Layer 7 of a small transformer language model trained on English Wikipedia (10 layers, counted from 0, width 64). Numbers have three digits each and are written without spaces.
A neuron adds its activation times its output weights to the MLP's output. To switch it off is to set its activation to zero at one token and run the rest of the model.
A neuron's activation on a vector x is GELU(weights . x + bias), where the dot is the dot product.

Input weights of the MLP neurons that the questions are about. A number n stands for (n - 500) times 0.0028.
n15 (bias -0.072): 392599493570310797402507302369374406633461675349455332379331834558303697469587349234586017615632580629664520565531199615189398705539615331475375585473503575453869686725413754522333464589617453
n19 (bias -0.085): 446833484517675372265756540370407384627664622496583323429622749396338536483352530452719352676455406568383391544581578694486572216405507302651404357328398590499568636809476656374289422572502411
n27 (bias -0.104): 449450530491360430522621428544553397587471651552603357491608751430678482424759390578486659525340221256618309576200864662442507582664408075422643431378487553132599411668456418518591497582797345
n39 (bias -0.043): 324554594522422619373170633661489771781334328622550582405463521601449337717539358431319647573597522633503326243627382580295460266729276514581341735487392262596419512562424664513628691701517464
n57 (bias -0.026): 724564692693463667542345483586346651194481733399848622398306567388367366553663447661550280834547216651497617296730495393292538460772339627476520456489512507354542388420378457551487593379435359
n77 (bias -0.048): 436507427506377641427664712452483480433699567566865550711519513451297464498454460442441430473606327722421379365717867477486427453888553124736201475640107477582277481604487452665519482625332288
n95 (bias -0.057): 380533423647604550508443413380644616765490583526370249742666482550445409338460517638723277409774383518342265261136812705194523476482349791781511665805406341451475488405370637352467600535666310
n124 (bias -0.045): 538349437400622364419405474533425297417446254447768328807158403586775651636433613623786600210723475581464376538261561546693487728449192815666411401481501401722534391675502514831259638443529408
n136 (bias -0.040): 625582534246501354474344453575377469513335713570473552540637392512526335408814641477487334315429277590788578514823592415288418387575640489443626718312546595482481564392439587841452212515574549
n145 (bias -0.057): 436249310502610451409278672510751605477534599571539598389711534403467315288460620628231598493443300266543536955399519526731530459370630410412308496546534407619590642401675329754348506393568523
n149 (bias -0.069): 413729438302300568481802363631223834774449469475668283350610214358531584259768511592287662664321615636789668607495345309309360565556354597583585439453466695514523612515429323588598682361596243
n160 (bias -0.067): 843389361455464375480510534728713439799561553613404436604428596510437600379677710362739202446623407450481486285311318592495474345468208515545249620570558653740419603719371423452636400113421648
n208 (bias -0.036): 294586425274550645533421426587546848480471753583506500550468520401599374407565684437796400222378442640563382637605376721597329448296449282657506510223372681480388635491524542427202339743571385
n235 (bias -0.025): 584407453645421416416466476485525592557723189459387223414582281375736630370444408515418143666310371372361706608727806464577488390693672572364598552568474435678618737374576286471708256317687641
n248 (bias -0.059): 541245373501493445641318644499398983527228832563368553237493630441394402418788545378519231791483713540368565136501424467285723474769582325499482650570430489563487445517357356336331616609687866
n253 (bias -0.090): 448408673535496336533629597387535347390253552215496572664134383547420678322426674251556439536156428717400624568481456870179605675431542551200490637577591509828498612697590633523331596427705745

Output weights of the MLP neurons that the questions are about. A number n stands for (n - 500) times 0.00054.
n15: 702374624423404581473568428505333477661783266562520436366607501293374500243319411429299524769621662713391612702375460800530381779365743330702730393563313363484504429589542246651647729365313239
n19: 686490767674415511462707712705231513278703579497282475489248304377444519368551534573373404552378588586668494513274608491557102471402512554687478511501524523439599465293734280488484620530586695
n27: 587356397812422474777452381260425692399464774552610433478546629477781770362701417194476624350588675657740602475591371474497377340521374647505341318517576276379481552469314425538442451661343441
n39: 784518504450410651432560666446596882517320714502410429600324490468375409513540685718587263293610600411497491324637413571603282548557774466575628290460427317501499716593213417645478317317365351
n57: 832356520605403749447413201538306548525362886511569550641407410711332226533488842332671560478591393612727521360521545619446589539491272452519436384424393635490301409367549637569423540337396603
n77: 481325462362555698475521697386549715152554298471606439333232412431626444584458665668407627457654279531717295587651414395456503791740621520388558792501646342408362433837360404417494496461232569
n95: 429839784561729456698209068456588499477496647635654197477572445917502536564589588507406648386557745480564375564515529354449438328620450346255525322288477584461484357569485452469441616473411401
n124: 535699647296737501653219493648255482493565321425307786469387684407510555438570367357333412904536673447558486384264220488596562631377550207405502546514480353532398308737700485461457649874508604
n136: 437561321597558568462548496559585746527669299214578532503532689533312557516282445308678275425620812264513330537517663571605638498612325577463372494542455559347438484512613435365687554675413152
n145: 495780351431595491414467435472327409329521657464334616438468548393479564697627255554920404260533743689455582437381481210376432560303653650639254627486501496512534447751653371554741315615414424
n149: 418570546641843304557156242639449654663427306411649822576337618299586636678461528564394565646565451399620581485902550544462025272441512413548681349370541351297238920719340578480358411384593460
n160: 329116418614381644492420662340315422569602683510627445755609252416448535769744446647283517452554478230460543597602322453572308550571583323637786602346466440756459256564588554399536490517554570
n208: 607514652507627342807468424682387597361510696726625192433532411462391267295640443525357407451518417625328384428264665754486431755556381722488690616614566551426401537420768587335481349500320277
n235: 575574443426673270420592566465586489476563490420627677329561425340711525452585509390388541538273495606521543341475294497467585432509550466562638640333446341649417334265650639511851580239564606
n248: 245401819666847527695468321593536704456595536455543800413528606388602327611636718321372546706473698571314378275362515325298809372502480734295676543399461514482393259414143512298634265336592643
n253: 390365458511264530506663914579509496563537579770572463629180627474403378440500512782641464184634536444529633690595459497371237321686245635701421384530611559681509392205687250458432399497646271

Each question names a token from some text and the token that comes next. It shows the vector x that enters the MLP there. A number n stands for (n - 500) times 0.007.

Then comes g, the gradient of the next token's log-probability with respect to the MLP's output, scaled to length 1. A neuron's effect is roughly proportional to its activation times (output weights . g). A number n stands for (n - 500) times 0.0011.

" S", then "oph"
x: 433532590570743555726517447458423440527499583600452348534573517407552540606546499100613620302659445479552566430647500431529544331468612457368614498455471307319500355433684453535642591388549413
g: 566779639469431589523321585390503479340464530474528295594620637563429476443516473771546444430503572600338525332467616417520524649516444469205687554473516450388596317392370598369573760568406438
Which neuron, switched off, raises the next token's probability most? n27

"er", then "ab"
x: 553580493534780626551577465385444574667659549450371493565578495513643419637488491293471554250602466440548673486590447462614466259525588444357543466414595425247413501456656322547524802400371331
g: 326588501524620474604480685323322495567588332693516435623382521398387558491476627445342482512444490391596629465528410723291442530521695629358479612490663354461628387592218582477600391398695515
Which neuron, switched off, raises the next token's probability most? n145

" K", then "er"
x: 453531504650859629695463461381450417545641578545471463488608451430526506583545504158498629326550444469493505515610401429656521323401577530452517503380487397291457454429722478505599722336564416
g: 593572607456508541498335496390431307623430618512337519407591368743586407579590619339483599434612784608299637481608547442486506391405599452421447564487414375689304305458651622412534444538307653
Switching off which neuron hurts the next token most? n145

" I", then "sh"
x: 493584414558691670575527380422458347562498681482479410527558513481507560665593505223583650408632420453549771494655357346536456337418724482414557391531544400349375490367660332519568668392446429
g: 562530571579506374566328506384609642501553470734740533541645390457284488380551403378459466323574492500511496491278499494841674709479521393510455415487566650573405525297669302407404442500489499
Which neuron, switched off, raises the next token's probability most? n149

"G", then " |"
x: 554612447619704638598533513433370363637472637616412596601501481450503539610461516230471519293597459448431600577748446310405489324412680427379527429441532466313362400439650463457674832432481591
g: 658607448532367710488366498399537678439768431706458707586454443401676464425211465463693438436439492614477627453409548477563256459334454500525591501511382417443581514517581337541566388715346487
Switching off which neuron hurts the next token most? n136

" |", then " R"
x: 466390529702627592519609468408343378493502692591414484412424529406614439600482492206585634207648565486522604592578417550524420429483466441474622548546578342353364382382669496386625743538555498
g: 473400658595332356327491537627430505651441314341448516451524273448374315442342497574409570553619527543598565591593449639504590522528724686726509548613377553598665585428471350420331296419544670
Switching off which neuron hurts the next token most? n95

" on", then " "
x: 490334548476617603552608573420427363565597772643489419456427504472629507599565442273513735251616462459435526605583337499551464389389495510448573441487610329457487416458639402500579540393544465
g: 490448525554540483794566287444464565332335539520428467417511472469676555549551582427636532532313532370601434657609475251645541468735319419345578536264565506600430326494587665356588560664382493
Which two neurons, each switched off alone, lower its probability most, in order? n124, n27

" class", then "es"
x: 544494526504659684560564501341348404516644755482470389517495534372717594589407334296560609274642506582455603454542509399522482565414508546438648530398557351462505333379580477431549621327343631
g: 505444591508564454524220566565461455599477411372615591534439643326639601534568660399285478529647656572267374425396348329498749453576348642436516439559702325516413458453703516573453577358557606
Switching off which neuron hurts the next token most? n124

" A", then "L"
x: 432544505594638533607581420422425480580497750574398408560600403457547551641440531121617652363570406526508724482672372436571514402385629551379526496515486439372343426347621372550529614467520354
g: 414344248472500268472692603755440431571286543508376555494495508678406497412610444414683417591585452384449362649706506367520478399693459717550480529556400357584515425656354602490513567389569613
Switching off which neuron hurts the next token most? n136

" A", then "."
x: 431523478587685528629566437401409476579510751563449403564573412469555531643470512151603656337579407518519729476668371445561482403382629556342547518515500426347389422339661356547539604471497352
g: 345685396540383580737418495517510744482608514723450545418385484486582560396374432475641360448527284457542633456570578380489317424439269466707526522698384659368543503456604542740521351411435488
Switching off which neuron hurts the next token most? n208

"3", then ")"
x: 473433460585571611569538527371412415561651682537447400485526589386680512609561404394703513383494468407418598375597360409602343420421542380631502518610557451608329324445746433332801709324489448
g: 518247413552835553571335661375341530508402471513305495617388546397627312494720594528447383418304584556559515356523492472399629577359646542521586660484430655576535514573375521620576483529269480
Switching off which neuron hurts the next token most? n160

" Ad", then "l"
x: 532524578653638708544532391416366347518550642437491413537532520478489570652434433164524684355667434487392518499798474427590489325444614458443549494499545446369423477423622331564689653401553369
g: 694423578463638520534348590612560728583414558512648559594337316491415366421700272513702616484394399479400528391564473312597591590552575213578414451443536451432405787510548412528341524442436516
Which two neurons, each switched off alone, lower its probability most, in order? n77, n57

" or", then " A"
x: 465353627661590705526616510469301310521514735511393341562444516512628478549394482178438529331531555501451586437574459440577495419451651494453480580465670418439402585445595497518688684366562411
g: 403408205550324502488370502431525600643471536563548468335361537435444455507574483528309438358475534470532589854742466716505470548696484476351701503397699511340434505518432436547423646494522682
Switching off which neuron hurts the next token most? n253

"o", then "ac"
x: 414468553494840600526507493439447507427585728576362430399583519419576684774619415266474517458677571491294631466687431519462441409451468433479557478413507367326454407482558324559666754430401467
g: 595492458509657532678390382290671271464544495539618540398444756579511415565440414529528410617513444462438368502573321453483413346633584502475612563585235393506820481710322605567495354441487587
Switching off which neuron hurts the next token most? n248

"2", then "5"
x: 482571459541539596540563527451288480588558586581581530462462431394561649712461368301689526386625467421484657369809427433598363418420474428393600479617554369306336289411750505436699772347512480
g: 343502477555354506379545446437324230406369476533399409627659481568527400562463572422538682525490425486589532559452682634625231484694329685601465380745670523322508623594626526488496489344390592
Switching off which neuron hurts the next token most? n57

"2", then "0"
x: 536592423551601645530577476455316513622597568652594546625524477404547659698478330346521535429735399472419674510725405345548343267512541400389488368547434350354265350376675527484690656515495455
g: 490467611508594406550487656480426709546559437457882358512427323268530637517502343567354484362488579292550266460520388383380618730534619330432560493345597528490510541611463581508441535652554576
Switching off which neuron hurts the next token most? n77

"4", then " -"
x: 456550407552589600579483565423446434572645733598433443424413485424683541547450395273640557293621443455448618465583439470517413401417523408519626511541592402318326414369761467463806684365560504
g: 641427447724529565457556491300504344329371667372620688692562541373582489450399578698454446393529679542622659494697444477437441377530496483273346684527405610534429533281617302473498508473390522
Switching off which neuron hurts the next token most? n27

"it", then "an"
x: 610512627543677638599552481384296533764592625595538393530599470439570607689434529324488548283580503426497690484590439289479521375453522501410514452373685378339416289485561328535626725414340367
g: 453731393433533341470334415535317581521656687361506499530593601643403571532590409627452407534447479444629442362600439723411489290389576386509458302465707514462444566428297778494732554535540454
Switching off which neuron hurts the next token most? n149

" N", then "il"
x: 447577462525734610573458453391419389557606655573371503516611577447544515593543492026466484362673441446512667539570470414541579327448549518447537588396576369392445573428671460543680609322504452
g: 474393743625665380644360493687760502530326380559493601576271320424608545593503326418480527416505457517470594476488717491738627422584323505428538402423466389365507642531552341577531288500470516
Which neuron, switched off, raises the next token's probability most? n15

"au", then "ro"
x: 554505539529811648537456495383494411534520682442359436505654417580576495591533470256542550266661472452402598510602552476623537355388594402421573531509548426226282397485753373481442808442480506
g: 500763422529472622585493380519454535451383478639436565448445402698683164468538380477421798508469552380438696574591480385293513517567588703518478436428463722376586411358407621530487552402447372
Switching off which neuron hurts the next token most? n95

" M", then "iz"
x: 488500489645821612605460422404442403593630664541459437471543441461544517577470477038499539404586456478503581492588439496624457252508550467382530541378488450452506489469736516498621641351497510
g: 554517509251525558549508564313666638723370388455359421385518786537289530471242503493565459446464321608433503599584530570522675500484572629537631448541516276320602482637379419725533435463442529
Which neuron, switched off, raises the next token's probability most? n19

"at", then " T"
x: 623556617532732669519482517254304458515730646534550548556640347505678415632488411321468474313555474363463598449585445438509512377555594525341558525489611393265431401432574215526639702471524420
g: 321496317562724484461604376455718582631391616600451522525386346496420430541386479555389631314600472639484600540697476634558392523506729541414468433547457575378474274439395413288408757471522686
Which neuron, switched off, raises the next token's probability most? n136

" D", then "ir"
x: 494621542633705631640476479338426344528632623473464435515602573503578470534552494063544605299548432501467566540641452449589422281431540477458579524456495414272488512488639500531581712375480437
g: 477583460634557434385334531746704596320532487457498601341385449474430636626577359523513523464479496665327595392568774532574538329384415505511625425376356604531421433234711513538568280592596478
Switching off which neuron hurts the next token most? n19

"7", then "th"
x: 432558526575610603557481564446429399678623682685465498509529474474669560595434362327600578360562454431448575384648372452561409363450507419498593498549559434214288352262752431449692730407537454
g: 465584549333480627356543373685534637586498670563711459621641455395578482367490471425334428523606650539446434417372436629591504780424551543238510449474537541391438536420722401491406612358504188
Switching off which neuron hurts the next token most? n39

"er", then "eng"
x: 619549486522783599509601522387428550700623582491426387542581436465647474611456459275466588245606497565593659472561479458562467243510555455260508531434580382302434463467636422574492811388356356
g: 390425315530473330605526805570585541511609205402462393464568507445401541629601461481399482519593381448415427420489492734438607433460597752492813402431454437614468553747392491508400465484374616
Switching off which neuron hurts the next token most? n149

"at", then "o"
x: 478595650517715685562493406379276491473666615547564534551606281532594543714407344271503570336547468324471504485638326454541533397579596449332611495429624445231416412462600318547581804551494420
g: 653439412573580456365548506576385398380698355391550517385491732533468601494438544573371317371374571531636516512606406290469628405474594612387694552650377487414769414752459367470497504286590607
Which neuron, switched off, raises the next token's probability most? n57

" ", then "2"
x: 523294539632528538620470498433395270602536588623309435528615517359624467718582422388646491482642456600420648377740390399547484378399514453516595440503537538527364308363740524495727762394370392
g: 798314236524515395339626554719465485505486482427700446661474483501540316563507553457666548712542336402471579705557325423288524569450447563342636508466562482572536364484551513606325445355532543
Switching off which neuron hurts the next token most? n57

"8", then "8"
x: 445507457641631569524357564448453418564642699657407544531525489565674467671377392343531486436418390511480647442589382351596427413443446316422711390584538370478366458259729554425663874549509382
g: 463554642535440507659616638461371363568677443430401651320431535759383547510611453546536547462398423626502442375547666746505513339650465485641422265466309495418342716453298550493669421418460427
Switching off which neuron hurts the next token most? n39

"N", then "C"
x: 524473410538619630477548456431396379595441605585452566515580457518608527700542516100525523438537570422457723646755462351569485340502725387337389545481578278364421395417551439508726635415498528
g: 430462508406784406319646735677534286387475421576448345442404527522710612556477504476523385671529299404598436592409448678433594453643719446470660530430689525404383328515397363560515472432466525
Which neuron, switched off, raises the next token's probability most? n136

"e", then ","
x: 567499518536693585523488558275419396531619751554383520504478483535546481570525560287503491143626452575517597498635500452561480358392499439384540529553621291394419361427720436456593796418545524
g: 477674336394555508556199766507485510403743494453543533581541632491618435477444426691647424592469266548383531367468645308584388501308394348532500618415602500619501470549548498593527474233577604
Which neuron, switched off, raises the next token's probability most? n136

"u", then "a"
x: 527464485532767591547445542337434463565631642579388473533651463540535473636528470363443526196544400461521725547606456460636475334368538552420503608519548322265317411369715379495667857464441458
g: 667636544343573693662223443426542440576579331253491506590601651422491567623537749528349601356360567506580469514575492673465547452419451473437486458352534362454771541522454439517506345259585440
Which neuron, switched off, raises the next token's probability most? n145

"at", then "i"
x: 562547547599694588516446502276403408510765657600517496577584452573624417643530460326450489254563435430576618477612412365460520310514581555279525588470603368343361451372650292468693701497524416
g: 586486553347511607472310506589371184673671361390538540510621498532502615687409413422478500552330332523416499549398547737525639466435576499415737560435564410280599431311634574421670648413503491
Switching off which neuron hurts the next token most? n235

"ar", then " L"
x: 637572475560786597508386529215494414577525704557408445492538420503590489640451425206561477284464503416590589464573416421616482381523677533421612557484633473297411454413565312523650749441457470
g: 353414476617397517359535516646598554455366655449476355536253404568298430388562520528399534338694557366503487663719648392458535685661345492523436479625542576396239558477465479581542513659454763
Switching off which neuron hurts the next token most? n136

" D", then "ate"
x: 517574554633537656584579327371340445516541641576497317564562578493630680598480479126518581385505535587429593427553427493480333352386585589624451533421365393320498428586581574575572801490346387
g: 514365553615625610555555315294581663677464597703288461353443464353339582355427473597297364433476527458508576642482414619502449658418608440807345542557432568533632492567229541500532477554532471
Switching off which neuron hurts the next token most? n15

" Or", then "d"
x: 587498621526711737524541414393348423624428800564469337567569452431591567502360450199442480342552541636346649441582533501559485435508548366546493495398619546357363484534537439457636571460422436
g: 685637509495427586522594413628577364494503442355743493772267420370424498485575367427785593349503396361424555638574611417539673421417544440487609342553450413507407526573710417564502457327531312
Switching off which neuron hurts the next token most? n15

"all", then "ah"
x: 526538625615652637595531475314385373629671621603451469458589497395639596701372452334520487164613454435461588501554506437556539277427676457440555579357688450491395384415653405484545530395440467
g: 384595792347657402547465481434419559559339338613664473334658405498322600672667411453413568653604270541580450607467520643550457331620625367485340509426545626472385525266585483469551526384591480
Switching off which neuron hurts the next token most? n235

"2", then "4"
x: 527585438560605630530577472457292513604605574656570551608511457397564666707494329341534524431735407495415693499733387329545340286520532404406460364555435347389261355378666549484701658517479447
g: 616474427552404603452486296550667333421377552528203630533619640736481374491539613396594596660562391762364726598463560505482411339519380664606435548639317426519505467393469468375533495402412421
Which neuron, switched off, raises the next token's probability most? n77

"end", then "\n"
x: 582571655568567617502558473372345432529647685629368484474532524387593509684417332325465546301599521580502723584658372381431509432467729485437429533388551350346373379349536465464729689298579521
g: 594579424640555579589335796503481707474596520366425537272479522592674517413488490527583523619651238437574444310514396419608400313359379428607408619575354404445557573656255553453649491544446541
Which neuron, switched off, raises the next token's probability most? n57

"ished", then " Royal"
x: 587426550586724627432660616358439353509582705656410521549457509422559515583480439341490596261466523666464698529646416452567449388420611398507501572372509373356376404412653427439608644274516451
g: 335567336417419458596518364684594538520485695512667568607481372531355359677577485551721381470669445438577279654609650613378477474471305531565415401500493578624354696301488656351434432396405503
Which neuron, switched off, raises the next token's probability most? n77